Layer 9 of a small transformer language model trained on English Wikipedia (23 layers, counted from 0, width 64).
A neuron's activation on a vector x is SiLU(gate . x) times (in . x), where the dot is the dot product.
The model reads these tokens: " Harry" " O" "ury" " |" " Wil" "mer" " Wilson" " |" " Is" "a" "ac" " H" "op" "ew" "ell" " |" " George" " D" "ern" " |" " Ot" "is" " W" "hip" "ple" " |" "\n" "\n" "|" " R" "E" " |"

The vector x that enters this layer's MLP at each token. A number n stands for n times 0.0082.
0 " Harry": -42 -150 -308 80 -115 -117 -110 -66 -170 -68 2 -231 -35 7 80 -105 219 161 141 106 58 200 -88 -49 -59 -11 -45 47 -26 -28 51 63 85 111 26 -111 158 38 209 -112 69 -127 158 -170 -206 -128 1 39 -207 -94 -206 -50 -161 -155 110 -57 7 125 -124 -62 -74 99 128 -153
1 " O": -159 -30 -76 -178 -64 -52 148 -41 -74 -160 -60 -231 -24 29 -50 89 247 70 -149 29 86 140 121 -22 16 8 283 92 -66 -101 -35 -183 94 17 95 -10 229 -223 253 -20 177 -153 98 -25 -58 42 -156 35 -43 179 -260 -42 21 -77 3 64 80 -64 7 -108 52 85 218 -117
2 "ury": 31 -376 -292 -10 -109 -170 19 149 5 -279 -34 -30 -95 -75 -29 -164 267 -13 -81 52 164 43 -66 -87 -48 13 -146 -22 37 -59 227 87 -34 118 202 -14 81 -149 144 -41 35 -44 -7 -148 -204 -46 48 153 -90 -70 71 -35 -39 -85 7 -207 30 -24 53 104 -50 75 171 -55
3 " |": -122 -154 -31 52 81 -71 0 -5 30 74 -176 -297 53 -158 56 101 182 98 22 22 -50 -174 -137 -203 43 115 -275 68 -85 60 187 83 -126 -77 -140 -29 16 -40 195 29 -34 7 -21 66 -156 18 31 52 -180 176 -32 -30 -166 -174 132 51 127 171 22 246 -198 -85 39 -180
4 " Wil": -250 -28 -168 -51 -194 -182 -21 -258 -64 -48 -145 -180 -110 -57 -188 249 157 25 73 64 19 132 -127 200 77 -87 172 -54 -80 71 -37 50 -23 237 -5 134 80 -100 235 -24 32 -23 55 -41 -158 57 89 245 -42 -24 -115 -194 -31 -121 -127 -38 -12 -61 69 69 -45 142 -36 -71
5 "mer": -163 -269 -66 69 -57 -154 -48 -6 76 -268 -33 32 -67 -86 57 -116 130 41 46 104 70 188 -153 -89 -128 -15 96 -284 -123 -69 9 215 -118 -1 94 -54 128 -206 239 -48 71 -173 68 -61 -127 -100 48 174 -134 -72 -66 -200 -101 -134 -26 5 -264 126 -32 -40 12 -25 -18 13
6 " Wilson": -92 -277 -288 -29 -123 -136 -20 -118 -149 -167 -102 -173 -153 61 25 -71 222 14 97 125 150 199 -37 7 -54 -98 -133 -126 -29 -32 179 193 18 -38 81 -135 33 -143 133 -49 87 -212 33 -61 -218 -137 95 88 -185 89 -90 9 -107 -91 56 -85 98 72 -115 140 52 96 33 -90
7 " |": -159 -138 -54 38 107 -71 37 -54 4 -8 -143 -297 61 -159 75 105 148 109 63 17 -40 -167 -137 -184 38 99 -218 49 -80 67 153 74 -144 -144 -113 -43 -6 -43 163 48 -50 -4 -54 83 -178 27 62 68 -169 217 -87 -8 -154 -150 180 51 93 204 -11 291 -182 -75 -30 -164
8 " Is": -20 -113 -83 -47 -97 188 39 -70 19 -56 -240 92 177 107 -180 -38 208 57 -73 111 -86 -7 10 -40 204 -220 44 31 -72 65 20 -188 -89 137 -14 -42 338 -194 151 7 17 123 27 -14 -48 -56 41 208 -22 -37 -167 -68 -110 -166 138 -155 75 248 55 74 -93 150 137 -96
9 "a": -83 -333 -120 -9 13 24 34 -55 19 -265 -61 -53 -76 -11 -69 9 174 42 76 -39 134 -28 -82 30 88 -148 -82 110 -10 102 35 82 -96 0 48 -192 144 -160 202 31 235 -211 89 -46 18 -67 181 -11 -251 136 -232 -223 -160 -58 101 1 125 21 97 -161 53 74 -28 159
10 "ac": -100 -195 -83 21 -199 -5 -67 41 126 -287 -204 57 -123 7 -25 -74 -13 -23 -57 131 117 13 -148 64 103 -208 147 1 -143 39 232 -57 -229 -50 102 -119 -76 -131 157 -21 125 -20 -122 -44 -44 59 80 71 -263 46 -159 -273 -154 -191 -122 122 -21 -75 8 96 23 -84 88 28
11 " H": -71 -40 -142 -39 98 -89 64 7 59 -1 53 -176 14 250 3 -150 43 74 -80 88 256 76 27 24 139 96 307 -104 50 23 40 19 188 69 -108 -69 109 -262 87 64 278 -82 -202 -167 -10 30 -21 61 64 209 -89 -216 50 -106 133 -82 54 12 76 91 -143 98 145 -179
12 "op": -73 -274 -117 -59 -205 69 101 -11 58 -192 -160 -41 -3 -68 -68 -10 188 -113 -64 -49 68 -18 -58 89 -32 -149 38 -191 13 -36 61 111 -26 -10 30 -208 210 -171 -34 -10 33 54 -8 -268 172 106 53 259 -255 18 -17 -274 19 -25 -189 -32 -91 -109 53 -146 -5 -130 156 -16
13 "ew": 94 -246 -188 -128 -208 -224 15 -59 102 -216 7 -51 75 -16 91 -188 191 -80 -155 100 118 -93 -61 -31 135 14 -34 -190 -94 2 -101 79 -159 262 273 -26 93 -183 78 -66 32 -77 -86 -79 -23 1 150 178 -91 119 -183 -91 40 -120 -94 -29 66 81 -66 -13 -174 -40 71 -19
14 "ell": -53 -96 -250 6 -104 -165 69 87 -43 -228 -20 -36 -184 -197 -101 -131 90 -50 -37 -62 21 87 -211 75 54 -104 -25 -37 34 60 121 -19 -152 -43 161 -255 -10 -220 108 -11 181 -233 -37 -86 -74 -138 40 48 -273 77 -119 -134 40 3 -71 -26 -92 135 -109 -3 -80 115 281 -59
15 " |": -97 -151 -61 -2 67 -82 39 -35 27 7 -140 -328 51 -133 116 82 158 114 63 15 -52 -174 -129 -169 57 96 -251 37 -66 57 189 70 -157 -105 -108 1 -9 -58 165 64 -47 -8 -62 110 -117 61 7 78 -176 242 -39 16 -139 -183 114 80 91 169 -2 245 -197 -89 47 -234
16 " George": -89 -171 -228 -12 9 -85 -158 -129 -104 -227 -47 -150 -9 19 89 -1 221 110 166 162 169 57 -30 -47 59 -84 37 -81 54 -79 124 115 -52 -4 -34 -82 270 42 152 -133 35 -69 136 -55 -265 -97 78 98 -207 -79 -145 -4 -141 -170 47 -113 35 193 -186 -59 -106 158 -38 -124
17 " D": -109 4 -44 -117 15 57 197 -160 -159 -144 -40 -201 -108 -1 -51 -71 87 100 -87 -27 399 156 84 100 126 -122 273 -90 -12 180 85 -27 172 20 -5 18 100 -125 118 -12 93 -170 -242 -27 -32 22 -29 84 -67 98 -222 -113 41 -154 54 -1 174 39 -100 22 -152 28 124 -84
18 "ern": -146 -204 -149 25 -327 -62 53 -38 76 -265 50 53 -53 -59 95 -115 99 60 3 36 48 135 -108 30 -22 -37 96 -93 -97 -52 -43 83 -346 -79 5 -59 45 -124 26 12 68 -212 -91 -6 -32 -15 232 131 -134 16 -72 -248 -38 -120 150 -90 -48 114 19 275 -167 -8 152 11
19 " |": -84 -166 -72 18 72 -91 45 -52 34 7 -135 -315 54 -160 91 108 168 124 95 20 -44 -162 -140 -200 54 98 -225 12 -42 63 167 47 -157 -114 -114 0 12 -35 202 73 -68 -12 -79 121 -126 70 49 48 -195 193 -32 17 -150 -157 151 68 92 162 -21 245 -189 -115 19 -204
20 " Ot": -151 -69 -63 129 133 59 -37 61 152 -320 -125 -173 -114 -33 -62 35 137 98 -16 128 1 221 20 -54 46 -189 114 57 -77 153 -127 -46 -104 -4 67 -167 130 -296 200 -69 242 -142 20 67 40 2 -97 71 -119 18 -116 -141 -30 -98 246 -14 -10 121 -108 111 -17 97 27 -168
21 "is": -18 -253 -221 29 31 -120 -58 -35 70 -282 -121 55 -201 -75 16 68 147 -33 14 154 24 102 -118 121 99 -74 15 189 39 108 139 138 -175 -157 136 -153 269 -80 37 3 36 -148 -45 17 -141 24 214 127 -239 114 -38 -189 -37 -180 50 7 6 56 85 -112 112 -48 73 64
22 " W": -44 46 -40 10 -12 -99 80 -97 -69 -199 5 -230 193 -10 19 -75 155 135 -170 65 103 57 105 -40 231 72 184 -197 -1 -31 77 38 121 52 92 -17 124 -256 132 160 71 -117 -247 3 -12 -78 -21 210 -27 217 -121 -102 15 -30 55 -181 202 25 27 234 -103 -44 195 8
23 "hip": 76 -473 -167 -24 -293 -54 184 123 -5 -25 46 55 -19 107 -111 -228 155 6 6 84 65 47 -74 111 41 -112 -118 -171 -150 68 121 105 -155 5 144 66 88 12 188 -81 -49 -46 -45 -107 -183 53 90 82 -96 -59 57 -221 75 28 1 -116 -51 -23 64 69 -2 82 190 2
24 "ple": -172 -201 -203 94 104 -154 -73 21 -48 -160 -98 -39 -123 -39 -219 -126 256 -30 -36 -31 91 151 15 29 -99 75 6 -276 -49 92 -55 -9 24 -118 180 104 109 -176 238 80 48 -107 17 -278 -222 -8 223 67 -96 111 -58 -12 18 -116 44 -49 -71 -65 217 -4 21 -27 17 -80
25 " |": -99 -116 -37 -18 62 -84 38 -45 44 21 -195 -325 78 -111 72 140 179 128 78 19 10 -176 -66 -151 48 114 -240 14 -49 113 193 26 -172 -128 -113 -4 -31 -74 182 81 -63 26 -85 109 -137 49 63 61 -144 213 37 56 -146 -164 110 27 69 154 0 251 -194 -97 84 -220
26 "\n": 50 119 -174 -43 92 -24 113 -153 -98 -28 -249 -155 -135 -53 -55 -100 61 -4 81 102 -12 -90 -20 -173 61 19 21 64 -277 17 11 -202 24 -128 98 53 11 -232 -81 51 164 222 -121 -158 25 -221 189 195 51 99 -106 -112 -156 -145 77 -104 11 27 121 32 59 59 -150 -257
27 "\n": 142 156 19 155 97 22 149 46 -20 -161 -2 -184 -164 -54 14 -138 121 -35 -85 31 -46 -229 143 -146 -62 36 -37 -68 -156 -33 -4 -145 102 -204 0 81 155 -44 -63 75 274 137 70 -262 106 -27 209 65 1 119 -81 -159 -45 -157 72 201 -61 54 112 5 78 189 -130 -209
28 "|": -165 -88 11 263 12 -251 -157 -42 -102 2 -89 -107 179 -79 109 27 93 -3 225 -143 34 -174 -69 -191 170 -73 -109 -31 -209 8 61 14 204 -37 -44 -118 -24 -23 65 402 59 226 8 -50 -113 7 2 -8 -18 54 -238 -47 -74 -146 -8 110 -13 -105 63 20 -32 111 -2 -63
29 " R": 26 38 -19 79 227 -55 169 -39 6 -164 69 -85 171 147 -10 -49 76 147 -109 -111 246 80 84 -100 254 -204 175 -237 -5 -41 42 -14 84 28 -116 -116 -41 -228 181 190 199 -48 -102 -64 -19 -1 -40 94 -7 118 -237 -171 -12 -28 13 -176 -14 10 52 24 -114 200 48 -140
30 "E": -68 -251 84 -145 -115 -63 -40 13 11 -223 -147 -125 54 66 -297 -145 170 -138 -104 -134 228 19 71 5 128 80 -57 -169 -4 -103 -20 -52 -41 -82 -96 65 49 -149 305 112 57 -55 -129 -120 37 26 -16 80 89 32 -123 -15 132 -175 -70 -32 98 -314 42 -67 -73 182 -1 -46
31 " |": -69 -266 -1 138 44 -39 -22 82 0 -43 -96 -269 73 -139 37 16 241 18 94 -57 56 -274 4 -194 12 53 -176 -40 -187 10 61 135 -50 -115 -198 -40 -82 -94 129 309 -48 111 -93 34 -140 86 -13 -103 -30 123 -177 -7 -111 -82 31 148 -130 196 21 143 -125 79 4 -157

Each question shows the input weights of one neuron of the MLP. A number n stands for n times 0.00087.

n3 gate: 62 71 34 71 -9 -44 162 60 -37 -295 262 -64 -78 22 -41 53 -146 -5 147 -51 -1 -65 -75 -45 205 -74 -46 -118 -4 -50 -39 131 55 -282 -147 26 17 -95 4 8 -167 -223 -215 140 -63 150 130 -187 147 -201 -108 104 -54 59 4 -66 -55 162 150 -120 -94 64 -29 196
n3 in: 46 93 -211 -60 37 22 -82 100 -69 -132 -108 -19 -75 62 -26 102 65 -61 13 -95 -116 -42 -31 96 -97 16 5 78 -93 -124 120 -45 -156 226 67 38 -98 -92 -181 -7 -104 71 73 -160 34 43 3 24 -204 3 77 -112 141 -46 -40 -71 -69 69 -130 256 -59 80 -208 71
Which token does this neuron like most? 18 "ern"

n109 gate: -24 202 -6 10 276 -147 -5 -170 41 213 232 118 162 106 -27 -276 214 80 -100 53 -76 -97 123 -108 -55 -54 -51 254 4 52 -230 31 -219 72 -19 -102 78 -50 178 81 -188 -91 92 11 8 -100 -33 -124 162 -61 80 -45 -328 127 -103 48 -117 -269 23 52 -221 -20 -1 175
n109 in: 24 13 190 -83 48 -38 97 -77 -141 32 -46 57 234 -198 -59 -242 -199 129 24 119 -120 129 -33 172 30 69 -11 307 198 54 -108 -27 -158 -109 348 9 -32 -311 40 -58 -111 40 288 -65 -79 312 -114 59 147 52 71 -34 110 -169 -48 152 -110 182 169 -30 87 80 16 -186
Its three highest activations, in order, are on tokens 6 " Wilson", 16 " George", 17 " D"

n36 gate: -159 90 -31 -83 101 69 39 81 -193 -274 -4 136 50 156 342 13 38 -3 -30 -13 -53 -127 252 243 -67 117 12 215 240 153 110 -49 -83 140 -156 78 -75 206 -318 -94 -142 192 66 -28 132 -98 -43 -35 -88 -20 72 -90 67 94 95 90 -95 -80 -93 115 -3 37 329 -94
n36 in: -77 158 -328 -4 -173 -105 -67 -53 202 86 -88 103 36 103 66 31 210 27 -167 -1 -22 155 -109 -46 25 148 -27 153 -63 -21 86 -33 39 -73 -87 97 36 43 118 -89 -109 -148 -118 237 -65 174 -2 94 -166 13 -40 -50 124 82 -23 -68 -159 157 -19 58 333 7 -34 -31
Which token does this neuron like most? 28 "|"

n138 gate: 81 23 -76 -70 90 -210 -200 67 137 28 -255 -153 -6 -149 -131 149 -63 67 -9 18 45 -102 116 -53 100 6 13 180 176 -75 -79 -120 105 103 -26 -101 82 134 -11 89 -74 25 56 -251 -175 84 128 -71 -132 56 65 -238 175 4 77 16 -153 3 89 -49 69 158 26 2
n138 in: -30 -29 -52 -123 116 73 -110 199 -161 -137 -208 100 16 57 -152 -188 38 2 -83 38 199 127 3 -55 112 -92 -1 172 73 -68 161 129 -41 19 71 -154 -67 -35 -154 89 -178 84 -41 -62 84 -1 83 -91 39 105 -11 -16 55 -95 65 52 54 -177 -81 -158 -171 -139 -1 -213
Which token does this neuron like most? 21 "is"

n130 gate: 51 152 -107 11 -70 -145 -119 -123 117 59 -3 116 -77 -44 35 -110 -134 136 58 -91 -120 -20 -72 6 25 84 -256 -143 -71 -151 0 -28 14 -150 -46 -59 -28 -220 66 -149 246 -245 0 91 171 -88 -87 -140 131 179 -239 -101 132 15 -17 164 -30 68 180 6 -111 -179 235 -97
n130 in: 157 -14 -191 -14 31 -50 96 35 133 214 -47 49 99 -176 -133 161 -76 -21 -30 -130 14 210 -154 -121 -40 110 119 -160 13 -91 -28 40 -207 250 151 -159 51 67 -97 -31 -69 65 129 3 -121 25 246 -64 -6 54 -17 -4 -22 -67 133 -170 -33 203 -173 -27 -17 -172 -113 -57
On which token does it fire most, and how strongly? 14 "ell", at about 0.86

n171 gate: 326 10 91 17 -147 154 -35 -9 -214 -246 98 -55 -466 -54 47 112 -267 -143 203 -285 -63 39 -5 149 35 300 13 -7 123 -151 129 -304 76 -301 -15 157 113 29 -41 12 -191 -158 55 84 42 56 -198 -74 132 -176 -158 286 214 16 55 199 -22 188 -121 -285 130 -75 -75 104
n171 in: -136 -145 179 135 320 -406 -181 60 194 -86 29 -129 188 -146 -3 -303 58 -184 -230 151 91 -135 -110 113 43 -100 -112 -8 77 63 -127 50 -350 56 -70 -199 -115 -168 -115 -12 -102 -12 212 35 99 -260 19 358 44 -86 124 4 96 240 32 17 303 -74 -116 12 -116 149 38 -316
Which token does this neuron like most? 17 " D"

n165 gate: -229 131 105 143 -157 194 -12 -310 -92 -137 -6 29 -148 -69 92 -186 -25 103 -260 44 28 3 -26 118 203 75 -26 -2 -272 -121 -46 153 295 -7 -68 -119 -72 50 108 -174 -66 -12 171 -12 -9 -153 155 -3 -261 -222 -104 183 -266 101 -11 54 31 62 -122 171 75 32 106 -118
n165 in: -149 130 -42 45 -232 -30 124 -323 -26 -106 -143 124 82 20 35 -96 -40 -35 -155 -52 -94 160 4 60 95 -100 109 54 96 49 -109 99 146 -48 106 -13 47 -58 128 -64 -181 -25 202 12 -110 31 64 84 40 74 -39 146 -63 -35 211 -97 -60 281 -241 -12 -34 -240 109 102
Which token does this neuron like most? 0 " Harry"

n122 gate: 1 -22 -19 -148 130 21 -80 -205 -41 22 99 -99 105 290 -51 128 184 41 -132 47 -160 -8 190 32 28 227 -67 89 80 68 93 272 -148 -65 -114 20 -143 -138 185 90 121 243 -25 46 -10 -105 53 107 66 -251 103 -26 -38 116 -104 41 -69 -140 98 -164 59 47 46 -78
n122 in: 148 118 -111 -38 42 65 -74 266 -83 122 -33 59 46 5 182 -23 -135 -292 -93 11 13 37 -119 157 69 -149 -213 55 111 -65 -122 13 157 36 111 150 156 -36 -84 219 -222 -45 69 0 -200 20 2 149 -282 184 -173 -130 215 54 -181 -53 26 78 61 1 -105 143 123 -157
On which token does it fire most, and how strongly? 20 " Ot", at about 0.19

n184 gate: -61 -20 -167 -68 -112 -67 129 -206 -175 -126 -250 162 -134 -158 99 147 -121 15 -123 33 -122 105 -222 -20 91 161 22 -43 159 5 -39 10 -26 106 148 -109 16 -82 75 -114 -5 -136 -105 -4 -27 13 9 215 87 119 -67 47 11 -130 -7 41 60 167 95 62 112 65 -102 26
n184 in: 32 55 -117 -177 198 -234 24 -73 79 100 103 -29 33 24 -109 -65 -59 98 -75 136 -27 60 -178 54 -207 -105 87 58 2 -102 9 164 -43 117 48 49 48 -74 156 -165 28 83 157 90 50 -89 4 46 -95 -112 -23 -99 75 -48 -38 -34 -165 -118 316 163 20 -201 -158 130
Its three highest activations, in order, are on tokens 4 " Wil", 5 "mer", 21 "is"

n126 gate: 69 -85 209 38 -68 191 178 248 -32 -246 197 -68 -66 -147 75 53 215 -127 47 221 -36 1 -133 112 -162 43 -32 125 156 -73 -284 -65 -83 -106 -115 -250 92 99 202 246 215 282 242 133 66 -6 -33 -23 47 -32 -100 -41 78 228 49 -107 -80 163 89 -156 -141 -111 176 25
n126 in: -148 58 332 149 189 101 184 155 141 -187 8 -101 68 147 100 -1 -48 -117 14 -59 73 5 -67 -54 -172 9 -166 250 -111 58 -106 -52 -133 124 147 -327 -134 174 257 63 -49 84 -164 -122 -98 -162 19 -64 -168 -45 -154 -59 16 -137 -124 -35 50 -41 148 -50 48 -17 40 54
Its three highest activations, in order, are on tokens 9 "a", 20 " Ot", 31 " |"

n162 gate: -188 22 -144 -283 53 -53 -130 238 -72 181 -120 32 99 33 110 174 -29 -221 263 130 127 -182 131 -245 -117 -99 49 -226 -56 -83 -168 111 0 18 -55 -211 129 126 142 231 -50 99 -222 -146 -8 23 -10 -17 204 29 73 -53 74 -39 35 -181 -106 -53 118 -71 272 166 113 126
n162 in: 182 26 -70 18 91 -157 -150 166 -107 287 117 65 19 -33 -92 -39 -97 -170 -7 -24 70 103 -141 -186 153 -193 133 28 -303 -52 -75 -71 83 48 8 76 66 -25 -48 -143 40 75 129 -140 116 43 -31 103 82 92 -258 -193 -129 -30 -221 169 129 205 -1 -101 15 90 -139 -53
On which token does it fire most, and how strongly? 28 "|", at about 2

n6 gate: 215 -69 -161 -140 107 11 136 43 133 29 -33 -100 -250 -18 -99 84 23 35 -185 -49 153 150 -54 -236 -20 261 -79 -170 -45 -18 -134 -43 125 245 -252 -18 -3 -102 360 -57 88 144 48 -15 -40 5 -164 -105 -247 84 -134 93 201 55 119 115 140 64 211 -87 66 -113 -181 70
n6 in: 242 -66 -56 49 -150 -76 -32 142 -156 -16 57 -84 -45 56 69 -65 125 -107 214 109 -109 82 100 -117 18 -93 49 -195 85 -119 193 35 -56 238 188 141 22 -3 -194 -85 -4 -204 -51 109 15 -112 19 26 -157 -52 -16 -198 -127 2 -300 228 82 167 33 -58 -78 -116 256 -29
Which token does this neuron like most? 13 "ew"

n117 gate: -50 -31 -253 -25 -30 90 31 112 -60 34 193 183 117 139 -197 -184 -27 24 -1 147 -105 48 16 120 49 -39 -196 -181 112 126 -27 253 -114 -37 72 99 175 6 -32 174 -144 -228 -24 -143 43 -41 23 -61 -165 -105 20 -183 166 -166 194 14 -137 88 72 -104 228 -294 5 -23
n117 in: -5 72 -19 -135 -109 139 48 -147 -50 -8 177 -119 62 33 -33 -23 63 121 -179 92 -185 150 24 101 -11 39 -61 -99 -372 -25 64 -122 -142 -125 -51 -36 227 -19 -59 -202 22 -192 -137 60 11 -8 81 49 297 -133 113 204 135 -85 -5 -271 105 66 43 33 86 -95 -96 -47
On which two tokens does it fire most, strongest first? 23 "hip", 18 "ern"

n168 gate: 6 50 -163 26 -80 22 -67 -116 -135 -217 45 119 -288 212 -87 -84 -233 2 228 21 -11 5 -16 -99 6 -96 71 -228 -59 -200 -345 -27 -11 -253 -101 184 -186 -6 -115 154 -89 -116 -243 -51 -28 117 -170 -16 70 74 -104 20 -64 209 315 -211 -73 -57 84 55 272 -13 -132 -90
n168 in: 188 6 81 126 -193 91 22 -100 -61 205 -17 398 225 48 124 110 24 -224 10 -373 167 -30 -63 135 99 -165 -5 -28 141 87 27 -90 -30 -83 130 240 -21 -344 -112 -36 -134 153 37 133 242 71 -158 198 -84 264 -79 156 -133 46 69 141 23 22 84 86 46 56 -39 135
Its three highest activations, in order, are on tokens 0 " Harry", 16 " George", 2 "ury"

n101 gate: -3 112 -205 55 135 -20 188 -141 -54 96 -248 39 -79 56 16 82 -151 131 146 159 202 207 -14 10 -145 52 -115 69 -72 192 -78 -49 87 56 -72 235 -122 -119 29 55 56 193 -10 -131 -68 77 104 -241 -80 -172 -58 87 -27 95 241 -196 247 63 41 -108 194 -176 -113 -58
n101 in: 80 60 23 123 -118 251 -17 10 180 117 9 -210 11 34 -120 -7 138 -25 240 -211 163 -156 -1 -53 -9 -20 145 -189 31 -102 -107 71 33 70 37 -14 -101 -44 -255 142 146 -118 -30 128 150 -80 45 32 -9 75 163 74 -284 -10 -273 63 -9 60 81 -164 77 274 22 -23
Which token does this neuron like most? 26 "\n"

n136 gate: 41 121 -30 -157 -153 45 62 -197 -36 -97 101 -17 8 -238 -19 -269 -170 76 184 94 10 67 37 -66 50 98 93 -308 -290 -141 213 -11 13 19 -73 -108 -56 -131 90 5 -33 -74 227 -126 -40 203 -135 116 58 -125 135 141 22 -139 -9 219 154 -267 55 55 -48 -100 174 -75
n136 in: -22 2 62 -35 -140 140 112 -80 -301 -86 -98 -136 -152 -188 -40 -72 -279 22 71 136 11 208 58 178 -59 -11 -97 -204 -162 91 42 -173 126 -20 -73 -110 29 43 26 93 -133 -92 -158 -20 -147 -96 85 57 -33 -65 94 -31 -3 42 -47 18 50 -17 -40 43 -150 -83 128 -275
Which token does this neuron like most? 17 " D"

n111 gate: 5 115 187 -38 140 3 -17 -69 180 -50 144 22 -66 67 83 142 -116 -250 -55 43 -56 -131 -74 -26 -149 -79 280 -65 46 147 77 -228 -248 -164 224 -121 -86 -46 181 -201 -211 66 -108 171 -42 54 -14 59 369 178 -36 71 -206 196 81 49 13 -2 100 -173 93 133 -61 83
n111 in: 34 -74 130 -53 65 45 157 -104 35 -249 -14 -52 -175 171 -40 -58 -86 88 -45 131 -106 -155 -67 -210 -59 -268 130 115 213 -36 -167 -33 -180 -241 56 -113 39 66 163 -270 -145 62 -60 123 -83 98 -53 12 97 132 -49 -169 -23 -9 -95 -81 -13 84 180 -85 -71 205 80 -96
Which token does this neuron like most? 28 "|"

n89 gate: -126 -152 -128 -135 141 -58 35 -92 285 42 131 36 -22 165 33 111 145 124 2 0 -5 34 -79 34 11 -97 16 -59 81 -179 -62 103 66 -21 36 162 59 187 94 56 -80 111 -149 -131 -177 -92 -35 146 92 -77 81 -121 -110 103 44 82 82 40 -93 -170 118 182 23 3
n89 in: -4 207 -13 127 -118 -115 19 180 7 -92 -108 -26 10 124 -7 -109 196 -148 176 -60 132 -67 106 -121 56 -69 -126 138 -110 -7 42 -129 -39 -58 -108 -118 -201 -56 -168 -261 263 -292 141 15 -157 -97 -61 264 -98 -258 -58 -261 -150 -74 93 -35 -77 3 188 -37 -1 23 6 -38
On which two tokens does it fire most, strongest first? 16 " George", 0 " Harry"

n95 gate: -19 171 -81 -79 -181 -33 -5 31 -22 149 -54 8 -15 11 -82 152 -179 450 -126 -29 -56 -4 22 -58 -25 -192 35 122 113 -209 30 7 258 77 -30 171 160 34 -37 -137 -33 -94 181 -65 -87 72 7 -20 -88 29 95 149 -130 80 -21 -182 147 167 69 69 51 -118 -241 -103
n95 in: 212 41 -166 43 -204 67 -97 -89 125 -52 -157 123 41 41 -103 168 -32 317 -10 -71 57 192 87 93 -134 -253 -81 31 -100 -127 201 5 83 78 -120 -10 206 22 43 139 72 30 -20 -145 -123 50 156 -326 -35 -85 -96 18 -182 -52 -248 -285 -15 98 167 -46 139 -169 -106 54
Which token does this neuron like most? 0 " Harry"

n91 gate: 101 -217 -64 241 -233 10 196 -31 151 49 -277 28 4 29 113 -293 -451 78 -32 -94 -50 -53 27 258 -9 113 -173 -69 37 165 -36 -95 -58 218 71 75 74 271 -58 202 -89 95 -107 162 125 -92 -16 -30 -153 -230 233 -26 -41 -66 -80 66 4 -204 -19 -118 -18 14 -24 -168
n91 in: 131 -239 183 256 11 24 142 45 68 -61 44 -182 -50 -100 -52 27 -167 -4 21 -127 -84 -18 -15 -23 185 3 -29 157 88 -51 96 6 96 122 188 64 -44 164 28 68 -137 145 -225 128 59 -201 -106 208 -53 -116 10 75 -151 21 92 -50 -78 -76 -6 21 -23 283 -78 -131
On which token does it fire most, and how strongly? 24 "ple", at about 0.34

n191 gate: 269 -143 33 -50 -6 58 30 103 76 13 85 -164 101 -188 22 110 28 91 -91 71 36 59 73 22 -4 62 98 -43 -174 9 111 -158 -9 -151 -39 -51 234 -94 -50 -141 158 110 -79 159 92 -76 72 -71 -37 73 -229 161 -82 -29 -79 46 74 206 -151 -49 41 -16 -413 270
n191 in: -15 -139 -24 31 -153 -13 -37 129 -177 -178 95 80 -220 21 105 2 108 -199 76 -173 -23 -116 97 74 88 22 17 109 178 8 -218 7 -122 -67 50 77 -43 -246 -86 5 122 -102 86 95 21 -2 -75 120 -33 225 -69 28 57 149 -123 47 -84 -29 121 -159 87 124 114 101
On which token does it fire most, and how strongly? 9 "a", at about 1.3

n99 gate: -16 175 85 -171 268 9 -142 -24 -36 -77 20 -64 -126 -137 -66 76 -36 -29 46 -96 -118 -81 -139 -192 -120 -21 41 40 -59 49 53 -38 231 160 -248 -42 12 131 33 -284 -5 167 -117 181 -46 127 -7 212 81 147 -19 -76 110 309 -48 135 247 6 58 40 64 -20 150 76
n99 in: 168 -40 -136 235 -293 -84 6 118 -76 -106 151 4 99 25 -2 -45 -159 122 -188 19 -4 51 134 20 69 -173 -69 -190 106 8 -24 133 -42 3 -43 259 209 48 169 110 129 -145 -12 -84 159 105 9 -125 29 -119 16 -90 37 -97 156 73 -214 -59 81 3 71 109 -156 -99
Which token does this neuron like most? 26 "\n"

n41 gate: 80 -8 50 -78 -155 64 -15 -47 -143 189 -174 205 -48 -158 130 -10 122 414 113 -73 -105 40 62 79 139 173 -107 -137 20 -23 -41 107 8 -47 57 -8 139 109 191 -59 195 -147 2 -175 -22 165 171 50 156 -225 49 44 87 170 195 128 -16 -13 9 125 3 -214 192 -76
n41 in: 158 131 -61 31 -144 -189 -67 8 -101 -98 -24 111 -199 -69 10 -63 -32 281 40 -70 39 40 -65 106 -34 73 -168 -201 -91 -18 21 267 262 66 118 -39 182 62 134 22 223 -76 102 -84 78 -55 156 53 131 -203 -83 -28 -48 75 86 157 -147 192 -36 185 86 -165 -29 15
Which token does this neuron like most? 0 " Harry"

n54 gate: 37 -196 -4 46 53 -142 -162 181 -8 32 -51 -89 -41 -40 -63 -278 141 55 -5 -126 -248 71 -216 -113 -158 -59 140 49 138 -72 -139 -72 194 197 101 -186 -256 -38 -277 170 -128 -77 227 185 49 -1 216 238 166 82 85 -28 -19 -131 -49 -95 -107 274 114 -59 -22 129 43 4
n54 in: 128 -79 63 41 -154 -250 185 166 -88 2 66 -148 -170 18 -351 -104 -184 -21 46 -136 39 82 103 91 -170 -37 -54 -2 186 162 -71 -209 85 24 -103 -43 -104 22 85 221 10 10 25 33 206 67 31 96 46 22 0 83 226 103 -55 -253 -33 90 -138 -138 71 -45 99 84
Which token does this neuron like most? 14 "ell"

n121 gate: 21 155 98 -216 68 -8 -67 -37 -92 -260 -105 80 -180 -187 -148 -122 -142 -7 30 122 -278 -99 142 188 -139 -117 -62 -251 159 -16 -177 -196 33 43 -42 -85 21 99 -176 248 -217 67 -130 -50 -70 199 241 11 81 194 -64 66 -76 170 22 -92 131 82 -352 183 25 -135 -43 15
n121 in: 113 -187 175 -59 198 -69 -172 91 42 -65 -42 -85 -214 -5 -122 34 -182 -186 40 -114 26 186 -78 225 -197 -10 -13 169 -36 -25 -32 -102 242 46 280 212 -52 -97 -78 134 -76 108 114 154 -157 -4 -16 319 11 166 203 155 167 86 -79 -137 12 57 316 15 -64 -124 -208 139
On which token does it fire most, and how strongly? 0 " Harry", at about 0.49

n100 gate: -60 -64 -124 69 -183 -81 260 -149 -200 -9 -41 166 67 -83 -39 69 -126 79 -47 30 -63 -135 46 61 84 148 -140 -233 -132 -203 120 -32 43 223 66 -20 15 166 221 -28 -4 14 -138 155 -52 6 -136 -107 -202 34 -69 -72 -112 87 34 -30 70 95 108 68 154 -30 48 89
n100 in: -70 -56 -170 264 -46 -82 109 83 -202 2 41 -145 -85 89 -8 -17 -181 90 -56 72 -116 -147 189 17 96 109 130 -210 -125 27 140 136 -5 84 62 -117 -54 -13 -72 -169 -56 22 33 191 3 54 -145 119 -184 57 -120 169 75 133 209 -37 165 -126 133 -87 145 -3 -16 -216
Which token does this neuron like most? 22 " W"